Layer 6 of a small transformer language model trained on English Wikipedia (13 layers, counted from 0, width 128).
A neuron's activation on a vector x is GELU(weights . x + bias), where the dot is the dot product.
The model reads these tokens: "ay" " black" "," " pur" "ple" "," " m" "ott" "led"

The vector x that enters this layer's MLP at each token. A number n stands for n times 0.061.
0 "ay": -2 26 16 14 -26 -16 -1 6 -27 24 12 17 -22 -6 10 19 3 3 -8 -3 -18 -13 -6 10 -18 -16 52 21 -37 -15 -26 31 -11 7 21 -19 -14 39 -1 16 -35 17 -27 6 -12 8 -36 -15 8 4 -34 -3 -22 21 10 16 21 -24 -15 10 -1 0 -4 -27 -3 27 -4 27 0 -29 22 19 -28 10 7 -28 30 13 0 24 22 13 1 -34 -5 18 -23 26 4 -31 0 -11 10 18 -32 9 -19 -4 -3 -25 0 -15 -12 38 22 -28 -8 -54 -69 31 29 13 -2 29 0 -1 -6 -12 64 16 -4 -33 -32 -1 -3 32 33 38
1 " black": -27 10 -26 -10 -13 2 39 32 -24 10 21 -49 -21 3 14 19 15 -26 16 3 7 -11 -14 -8 -39 24 20 23 -24 -21 -17 -9 -22 -35 17 -15 -18 7 -11 7 -33 16 -24 2 0 16 -8 -32 -9 -15 -31 -7 15 -21 33 39 -11 -3 -4 12 4 11 -7 -8 -32 27 3 52 -1 -19 -2 11 15 15 25 -13 3 56 14 22 2 6 35 -17 -34 43 8 -5 5 -55 33 -34 -14 11 -28 -2 23 -3 3 -35 13 3 -19 34 4 -6 -28 -33 -30 25 5 1 12 22 -34 -15 11 -20 46 11 21 -24 22 21 15 18 -5 -1
2 ",": -25 21 -11 25 -4 -23 -27 29 -33 -12 22 7 -17 7 5 21 -4 6 -13 13 0 17 -33 10 -18 -5 7 4 -18 -7 -27 0 -8 -27 22 -27 -5 8 -19 -14 -20 39 -35 -9 -14 0 9 -13 -11 1 -49 3 23 21 1 0 -29 18 -16 16 -6 60 -12 12 -36 21 3 51 2 -7 24 35 -28 19 -28 -12 3 26 -4 27 14 2 20 -4 1 60 -15 8 -19 -25 24 -28 -13 6 -27 -17 12 0 17 -16 12 12 -7 23 11 -22 -24 -53 -46 2 5 7 -11 37 -11 -2 -10 -6 30 18 20 10 -12 9 6 18 -2 26
3 " pur": 4 11 -25 -20 7 10 34 39 -11 20 10 -37 -20 8 1 6 10 -19 40 -14 -8 18 -14 3 -25 6 17 -13 -14 -14 -14 -1 0 -23 36 -1 -11 -1 -27 1 -6 7 5 -12 36 -9 -9 -6 -40 5 -24 -6 1 -4 11 2 -5 24 0 26 1 20 -10 -17 -38 2 15 26 -40 -16 0 21 11 40 -13 -30 -10 30 -31 14 -4 5 33 1 -18 34 -7 9 -12 -59 48 -94 -11 29 -33 -40 13 1 -21 -12 -7 39 10 45 10 5 -37 -11 -17 4 1 -8 15 15 -7 -9 -3 -16 61 2 19 3 10 28 -5 6 23 -10
4 "ple": 0 -3 -10 -17 -1 -21 14 14 -10 2 -18 -14 3 -7 37 2 16 7 7 -4 -7 30 -24 3 -46 15 39 -9 2 -36 2 -17 17 -44 50 5 0 1 -26 14 -9 12 12 0 12 14 -16 -21 -42 26 -19 -4 11 -25 47 -8 3 -6 -1 15 -8 5 5 -36 -6 -42 19 36 1 -29 -8 22 15 -2 12 -4 13 57 -14 32 19 -2 16 -7 -43 26 -16 -3 -5 -25 13 -65 8 -26 -21 -9 43 4 -9 -50 39 12 -14 14 21 -3 -27 0 -37 22 -9 9 -30 10 -17 -39 36 2 -11 -7 -10 -13 12 20 -9 39 32 14
5 ",": -22 11 -2 25 -4 -20 -32 28 -27 -7 28 4 -17 10 4 27 4 -4 4 12 -8 17 -34 8 -26 -18 16 -2 -12 -11 -24 -17 -5 -31 31 -12 -6 17 -13 -11 -26 42 -27 -5 -15 -2 13 -24 -3 0 -55 1 24 16 -2 -3 -15 13 -10 9 -5 58 -13 17 -31 9 5 53 -4 -9 16 41 -31 17 -36 -8 14 17 -6 35 20 -3 25 -8 -8 48 -9 16 -13 -18 24 -37 -13 11 -31 -19 25 -1 20 -15 17 17 -12 13 11 -14 -31 -62 -38 5 10 -5 -9 27 -11 2 -9 -7 22 10 17 10 -6 3 1 16 -9 33
6 " m": -23 -18 -30 8 -13 -18 48 24 -11 -4 35 -24 -1 -10 16 -7 17 0 30 -10 22 16 -26 -4 -35 14 16 -5 -21 -5 -18 -25 -23 -16 18 -3 -32 5 -22 -14 -26 3 -15 -7 41 -13 22 -5 -34 1 -4 37 -4 14 15 25 -6 24 -8 40 19 20 -4 25 -46 0 3 27 -1 -22 7 20 34 13 -18 -22 -2 32 6 19 12 5 -17 -2 -14 28 -1 12 -14 -41 43 -50 -9 52 -36 -22 -11 -32 15 -9 -14 24 1 38 -15 3 -32 -13 -38 5 30 -16 -14 -6 -31 -10 8 -23 47 14 24 7 9 16 -12 15 -17 17
7 "ott": 5 -1 3 -37 14 -10 16 18 -44 10 -1 -18 -1 -45 39 32 19 -11 32 2 -4 20 8 -12 -4 53 -25 1 16 -15 -7 16 -40 -23 14 0 9 8 -33 2 -30 -8 -5 -2 7 30 -32 34 -40 -4 -3 30 -11 7 7 -20 -16 11 4 -33 17 0 -15 -29 -7 0 4 -10 18 -40 -7 2 18 9 -6 -2 16 44 4 24 22 24 -10 14 -9 21 -5 28 7 -2 8 -33 -34 -2 14 16 -13 -26 13 -15 28 -2 -7 6 -1 -17 -13 -5 -57 4 42 20 -40 22 25 -25 11 -27 52 -23 -10 -7 8 14 -18 59 -11 -18
8 "led": -38 -3 -35 -22 -41 41 2 26 10 22 9 8 -35 -18 10 5 16 1 21 -2 1 5 2 29 -18 35 65 -4 -12 -16 -13 13 1 -4 29 -19 11 20 -53 38 -16 36 -19 -2 -20 8 -16 -8 21 15 -43 0 2 -11 43 19 2 2 -11 8 5 25 -12 13 2 13 17 2 12 10 7 20 -15 -4 -11 -17 -2 36 -7 10 17 -20 -21 8 -9 15 6 -8 -35 -31 0 -15 -3 -8 2 -9 11 3 -4 -19 -6 2 9 46 1 -6 -48 -39 -52 -17 37 17 -38 32 -27 -7 10 -23 25 -1 2 -2 1 -23 -25 22 9 28

Each question shows the input weights of one neuron of the MLP. A number n stands for n times 0.0045.

n272 (bias -0.129): 28 19 -36 -26 -42 30 1 13 25 29 -7 32 -11 -12 -9 -33 -5 -17 -17 7 46 11 48 -14 17 -44 25 -15 5 39 25 -8 -5 -8 10 -13 -9 -28 -51 -10 -9 32 15 -30 -28 -5 -23 -3 -26 17 28 12 16 -25 19 -26 -32 3 2 -12 0 25 1 -29 0 -24 -24 20 -23 9 23 -22 -19 30 5 22 35 -1 25 1 -9 -7 48 29 -15 -3 8 -27 -22 10 20 -19 21 -27 31 10 13 -35 -3 -8 -36 -27 -6 -18 50 19 1 -2 44 -9 19 -10 40 -1 -28 -20 3 -42 -13 3 15 10 7 -44 -2 -26 8 28
Which token does this neuron like most? 8 "led"

n458 (bias -0.141): -14 -29 2 12 -10 6 3 5 2 24 15 4 -5 19 -12 -19 -7 1 -29 -7 -24 -13 -12 -14 2 2 10 -26 16 -19 -8 19 -11 5 -11 -7 16 2 2 29 19 2 -3 -5 13 28 -10 34 32 5 -15 4 -8 -12 4 -2 4 7 1 -28 -9 13 4 21 -14 -2 -13 -11 -40 -33 31 -19 16 -14 8 -12 -22 3 8 4 2 -6 -28 -13 58 4 17 -19 -23 11 -28 31 -12 27 24 2 42 -19 4 -6 -9 -25 10 7 -14 12 8 4 -10 -10 28 5 28 3 -63 -5 -23 -28 -30 -7 -2 6 28 39 -38 28 6 37
Which token does this neuron like most? 8 "led"

n143 (bias -0.113): 26 5 25 -10 -23 -6 4 -27 49 33 -12 4 44 -2 -31 -2 -26 -17 -1 -5 4 25 13 -43 29 15 -12 -19 -18 19 3 19 10 16 -10 11 -29 -15 -22 2 -15 -5 35 -24 -22 -11 -24 -8 -29 33 6 1 -18 -11 14 -24 22 19 23 -1 37 4 -29 -26 -14 16 18 -15 -6 15 -3 13 -18 13 -7 -11 -13 -12 -1 3 -3 -2 20 5 -30 -7 -40 18 -6 -12 -41 -16 28 -15 44 -17 -33 23 -25 -12 35 28 -10 6 -10 21 -35 3 42 -16 -3 -13 -29 -2 12 14 -18 -4 -7 46 16 12 16 -24 10 2 -11 61
Which token does this neuron like most? 3 " pur"

n264 (bias -0.069): -6 13 0 17 -19 9 43 12 -14 5 6 -11 -1 4 29 10 -9 -13 -25 -15 41 -29 -32 -28 -24 -25 12 7 9 -20 22 0 -11 0 -27 -5 -9 35 17 -32 13 19 32 35 4 -15 -15 -11 19 11 -30 43 1 15 40 -4 21 -20 -35 -25 33 -4 -31 -26 -23 7 -5 13 -2 -2 19 -11 4 -12 -19 46 7 -29 -22 12 1 9 -10 34 12 -14 -13 5 2 23 -21 24 23 -6 5 7 3 15 4 -1 -33 -4 -8 -56 2 -7 11 4 -19 5 -8 3 -11 33 10 -38 5 -8 -13 4 -19 1 -31 9 21 -16 -2 12
Which token does this neuron like most? 0 "ay"

n297 (bias -0.079): 26 6 7 18 -1 -13 -43 -6 -30 -7 -6 22 24 25 -5 -1 -9 9 -2 -13 -13 -16 -5 -6 -6 -5 -21 14 -26 16 -16 -28 -31 10 -6 -46 -3 10 13 -13 1 35 8 6 1 -16 -25 -4 -18 6 41 -7 29 18 -39 38 -31 13 -18 -7 2 18 17 -10 20 24 -41 8 -1 -17 -10 31 -10 20 24 9 -1 -27 -23 -10 -1 4 1 7 5 -23 16 -37 -1 -13 -20 4 -2 28 -28 20 22 -12 -2 -19 37 4 10 14 19 -7 -31 16 19 15 -11 -16 -17 29 -29 -5 -46 28 22 28 -19 -7 -6 -6 -14 8 19 7
On which token does it fire most, and how strongly? 2 ",", at about 1.9

n61 (bias -0.074): 31 9 -3 -21 -14 8 -35 -12 -25 -57 6 13 37 -19 -2 10 35 10 -21 -22 -13 -5 -22 59 28 -33 24 15 3 -4 -17 -26 33 14 9 32 -47 1 0 -8 21 -7 -9 53 -17 -19 19 20 48 34 -26 -3 -13 -1 12 3 -5 -7 -4 0 5 18 -18 -40 -23 14 10 -10 -7 20 18 7 -2 -49 7 -6 -27 20 -27 -6 9 1 18 -16 -6 -15 -20 -19 8 21 21 30 -19 21 9 -6 23 32 20 -1 23 20 -6 13 -11 2 28 10 -11 -5 -16 16 1 -16 -12 3 -4 -22 -9 -3 -37 9 -9 16 31 -6 4 -17
On which two tokens does it fire most, strongest first? 5 ",", 2 ","

n300 (bias -0.113): -17 58 -7 -23 -3 -9 -26 1 22 -18 -3 -10 -6 -4 12 28 -18 -21 -9 42 4 -3 5 -4 -1 -8 -19 -27 18 9 -14 17 -20 -7 33 21 3 -10 4 22 -8 7 -14 -2 3 8 19 7 -10 16 42 -10 49 63 7 23 -1 -3 6 -21 -21 -7 21 -30 18 18 -3 -7 2 13 -12 8 -24 -36 -7 -27 11 -14 -7 -7 1 -16 26 0 2 4 -7 -15 25 -10 16 4 -21 -5 -16 17 37 -17 -18 35 21 2 -37 -4 5 17 -35 -12 18 -43 -22 -3 -2 -21 -6 -18 3 13 -4 0 -12 23 -10 13 16 38 -1 -16
Its three highest activations, in order, are on tokens 5 ",", 2 ",", 4 "ple"

n389 (bias -0.095): -14 8 5 26 5 -30 -23 -18 13 -3 8 -22 -12 -36 -7 15 -19 -3 21 17 9 -12 -3 -27 10 -27 6 -14 -13 5 -28 1 20 12 12 -18 -6 -22 21 -2 -29 10 39 -18 -47 8 4 -31 -13 5 12 -22 0 -15 40 47 12 -10 -8 -16 -19 -8 7 7 -1 33 22 2 8 -7 17 -4 11 -14 19 2 -22 8 15 15 -21 -18 -13 -21 13 2 11 -2 2 -1 21 34 9 -9 26 30 1 -18 -1 -6 -15 7 24 27 -3 29 -14 11 12 23 -14 -32 -1 4 -27 8 10 -9 6 -15 13 3 3 -6 16 -27 11 -33
On which token does it fire most, and how strongly? 1 " black", at about 1.2

n421 (bias -0.040): 1 6 -7 12 -42 1 -18 23 -36 -15 8 -5 -12 14 13 14 -4 -8 -3 -5 12 9 3 -2 -25 -61 6 20 -1 -22 17 2 23 -11 19 29 -13 -2 7 -6 -27 -27 -20 -35 -1 30 1 -8 -1 -6 20 -28 -17 -4 8 -11 -43 -36 -20 11 2 -32 26 -5 -4 16 -15 30 -1 21 -10 -22 -23 8 28 -24 -29 -8 -14 -6 -38 -13 9 20 52 5 -1 26 7 -4 8 25 9 -6 31 27 33 15 -2 38 6 28 -7 3 82 -7 0 28 -14 -20 7 14 13 10 -18 29 -1 8 5 -1 -24 28 -2 -15 -3 -15 6 -35
On which two tokens does it fire most, strongest first? 0 "ay", 2 ","

n132 (bias -0.079): -3 -6 48 -7 -25 -12 1 8 2 -24 -17 9 4 19 -1 -10 33 6 -14 0 24 -21 -35 -10 45 12 -4 10 -46 16 -5 -8 -23 0 -20 4 4 4 29 -45 -28 -30 -9 -3 -6 2 48 13 -8 6 8 33 -6 12 60 24 33 -8 54 16 -23 -19 -19 6 4 -16 -16 19 -5 -39 32 -25 -4 -44 19 19 1 11 -10 -15 15 -13 -10 3 29 9 -22 6 11 -31 -24 15 -2 -14 -11 31 39 20 -11 13 29 -7 -8 -24 23 19 -26 -2 -2 20 -4 9 13 -1 -12 -9 24 -14 -5 12 14 -16 -5 -5 1 -31 -1 -23
Which token does this neuron like most? 1 " black"

n36 (bias -0.053): 23 -27 -9 16 -31 16 9 2 -29 12 -4 -9 -38 7 13 2 -26 26 -3 32 26 -16 43 5 4 -11 12 2 -9 11 -7 -6 40 3 -25 -6 11 -17 5 -33 1 -3 -14 -7 14 14 -5 11 -11 4 -48 -14 -30 -18 -2 28 -13 -21 16 -44 1 -14 9 -2 -18 -3 -2 -7 -32 10 -3 -20 -4 36 30 -11 7 21 5 2 25 1 2 8 1 -12 -15 -1 38 23 -17 11 33 -13 5 49 11 -11 -33 -39 7 -20 -11 -4 -50 4 -26 30 -7 -6 -27 0 -6 -29 -29 20 12 24 0 1 39 41 -37 4 20 18 -12 28
On which two tokens does it fire most, strongest first? 1 " black", 0 "ay"

n3 (bias -0.100): 18 -4 -1 14 -10 -3 19 9 23 36 11 -10 10 -15 -30 -37 -1 -13 -34 8 -6 -7 -10 18 26 6 8 16 44 6 -3 -3 38 28 12 -5 -48 -25 -5 -66 -22 19 -2 11 13 -6 -23 7 -15 -27 -11 9 15 -16 -22 -46 -32 -4 -7 22 -17 -1 3 -8 29 34 -21 21 25 -5 14 -25 -26 -15 9 -32 -1 8 12 26 29 26 34 3 -8 21 -8 -12 15 1 14 -5 31 -11 -11 50 1 4 20 11 19 2 51 10 43 16 -27 28 -46 -26 -15 -20 9 12 5 -4 22 3 -10 -12 -5 8 28 -46 -21 -40 -41 -18
On which two tokens does it fire most, strongest first? 2 ",", 5 ","

n225 (bias -0.097): -23 10 7 -57 18 2 -28 7 -19 12 -2 26 9 -26 22 32 14 -4 -39 8 -1 13 -22 -13 17 11 10 21 -19 -40 -12 -29 22 -10 11 5 -6 13 36 -10 -37 21 -1 -18 -7 0 -13 -7 -6 -17 19 -8 1 13 -6 -27 -8 -3 28 21 27 44 12 18 -31 14 21 1 15 9 18 -35 6 -12 -1 -9 -6 -37 -24 -16 -10 -15 14 -69 8 26 -27 -13 28 36 17 -17 -8 30 29 -15 22 -5 -3 66 -2 23 -14 6 -17 -5 16 2 27 -18 11 -18 -6 -4 3 -10 13 -15 -14 -34 -21 3 20 7 7 -33 41 -31
Its three highest activations, in order, are on tokens 5 ",", 2 ",", 3 " pur"

n281 (bias -0.075): -43 -26 5 10 -25 5 -12 13 -14 25 19 -5 -61 -15 -15 15 -12 -2 14 -14 9 -6 -14 -10 -10 -14 -17 -9 0 29 16 7 1 6 7 -25 18 -20 9 14 -12 -7 9 -10 -51 -6 -9 8 -11 -6 -2 -2 29 10 2 17 16 32 -20 -16 -21 -9 6 44 -9 -21 10 3 27 -4 -13 -12 24 -7 0 7 -48 -16 -18 -27 10 17 32 -24 8 19 16 -2 14 -46 -15 7 13 31 -14 31 -12 6 9 2 13 6 65 -8 -26 23 -61 38 -11 18 -2 25 -20 28 -1 37 22 14 -2 -32 0 29 18 -31 15 30 32 -19
On which token does it fire most, and how strongly? 8 "led", at about 2

n66 (bias -0.099): 6 -1 -21 -4 1 -18 27 1 30 12 4 7 -8 43 -11 -7 -6 31 -37 -10 -27 -37 -37 -2 -14 -9 -14 5 -4 -1 6 1 17 2 9 -2 25 -14 20 12 -2 38 -14 -11 -24 -22 16 14 46 -9 -46 -53 30 15 2 10 21 43 0 -6 21 4 1 -27 24 -11 -8 -12 -4 19 31 -15 -8 0 26 16 2 -14 2 -15 -3 45 -24 4 -6 5 -14 2 54 -13 -26 0 -22 15 -8 -9 17 -16 13 -25 3 21 -1 -15 3 7 -15 22 30 15 -18 16 11 -1 15 26 -21 -17 -3 -11 -15 4 -44 -51 -43 22 12 -1
Which token does this neuron like most? 0 "ay"

n440 (bias -0.068): -5 12 -28 12 -27 -10 -19 -7 16 22 32 -13 -17 -18 11 -28 4 -10 -34 -3 -26 -20 14 15 24 7 9 61 19 28 -11 -14 -19 -4 6 -5 -72 -24 30 -2 3 -11 4 -17 -19 -7 14 6 -24 -8 1 -4 -15 3 -17 -13 7 10 2 33 13 -22 9 -36 -12 11 -16 -16 -14 18 23 -7 18 -1 -11 -16 36 40 3 -18 60 10 30 0 -20 5 0 -35 12 -10 -4 34 11 1 -11 -1 -8 13 15 37 -15 3 5 -16 23 -3 6 -52 32 -12 -5 17 26 10 -30 -4 -4 -10 -16 26 18 -2 7 -12 32 33 -15 -4
Its three highest activations, in order, are on tokens 1 " black", 0 "ay", 2 ","

n245 (bias -0.119): -3 -5 42 1 45 21 14 24 -37 15 -25 8 -22 -22 14 29 -32 4 -8 7 66 -4 -42 -14 -24 -11 -10 -2 3 9 -10 34 21 -16 6 -45 10 19 34 -22 -12 4 18 -8 4 40 2 5 19 1 11 -31 -7 19 19 1 -3 -3 -1 -3 -62 2 38 -15 8 -36 -11 9 -44 38 -40 -2 -3 -9 -17 22 3 5 17 5 -26 -20 9 38 -8 -6 7 26 -1 30 4 -38 36 18 14 5 -11 -24 1 -29 -7 41 -24 0 9 4 11 40 -25 -15 12 3 -45 -2 -13 12 18 2 -2 -3 7 -17 24 -8 -21 -8 3 -5
Its three highest activations, in order, are on tokens 4 "ple", 7 "ott", 3 " pur"

n218 (bias -0.110): -27 26 -10 -29 12 20 12 28 -10 5 22 7 35 5 18 -28 33 28 -34 -24 17 -15 25 -17 0 -30 -11 -26 9 29 -25 -7 5 3 -15 44 7 -31 -29 -5 -14 15 -3 11 16 25 25 -2 19 -24 1 -10 29 0 12 27 12 -6 11 -6 3 15 2 17 -6 -43 -38 33 12 -4 45 -2 2 10 9 -13 -28 -12 4 -16 9 -25 42 -19 0 -26 -3 -38 14 28 15 22 -5 -13 20 -8 -8 -22 -55 13 8 -24 -32 6 2 -8 1 10 -20 37 -29 1 -3 33 -3 0 -2 6 17 -13 10 38 -37 -1 -31 -10 10 50
Which token does this neuron like most? 2 ","

n398 (bias -0.101): 31 2 2 -60 -9 5 15 3 1 -11 -9 4 31 9 3 1 -35 4 -38 14 26 -28 -21 -1 5 29 11 0 -13 -29 -7 -28 -4 7 38 -1 -1 14 -2 -8 -11 25 -21 -18 -22 5 -27 9 -14 -5 -1 46 -1 8 1 -13 9 -42 2 -23 -24 -3 -13 -5 34 2 1 -38 8 -13 -11 -2 30 9 -18 -36 -6 28 -28 18 -45 24 -20 -1 14 3 -8 -19 16 15 -33 11 -27 -8 19 7 -7 6 -11 23 27 18 27 -9 13 19 13 -21 24 13 -1 23 17 -31 -15 7 4 12 -3 -18 -2 2 52 47 13 9 28 33
Which token does this neuron like most? 7 "ott"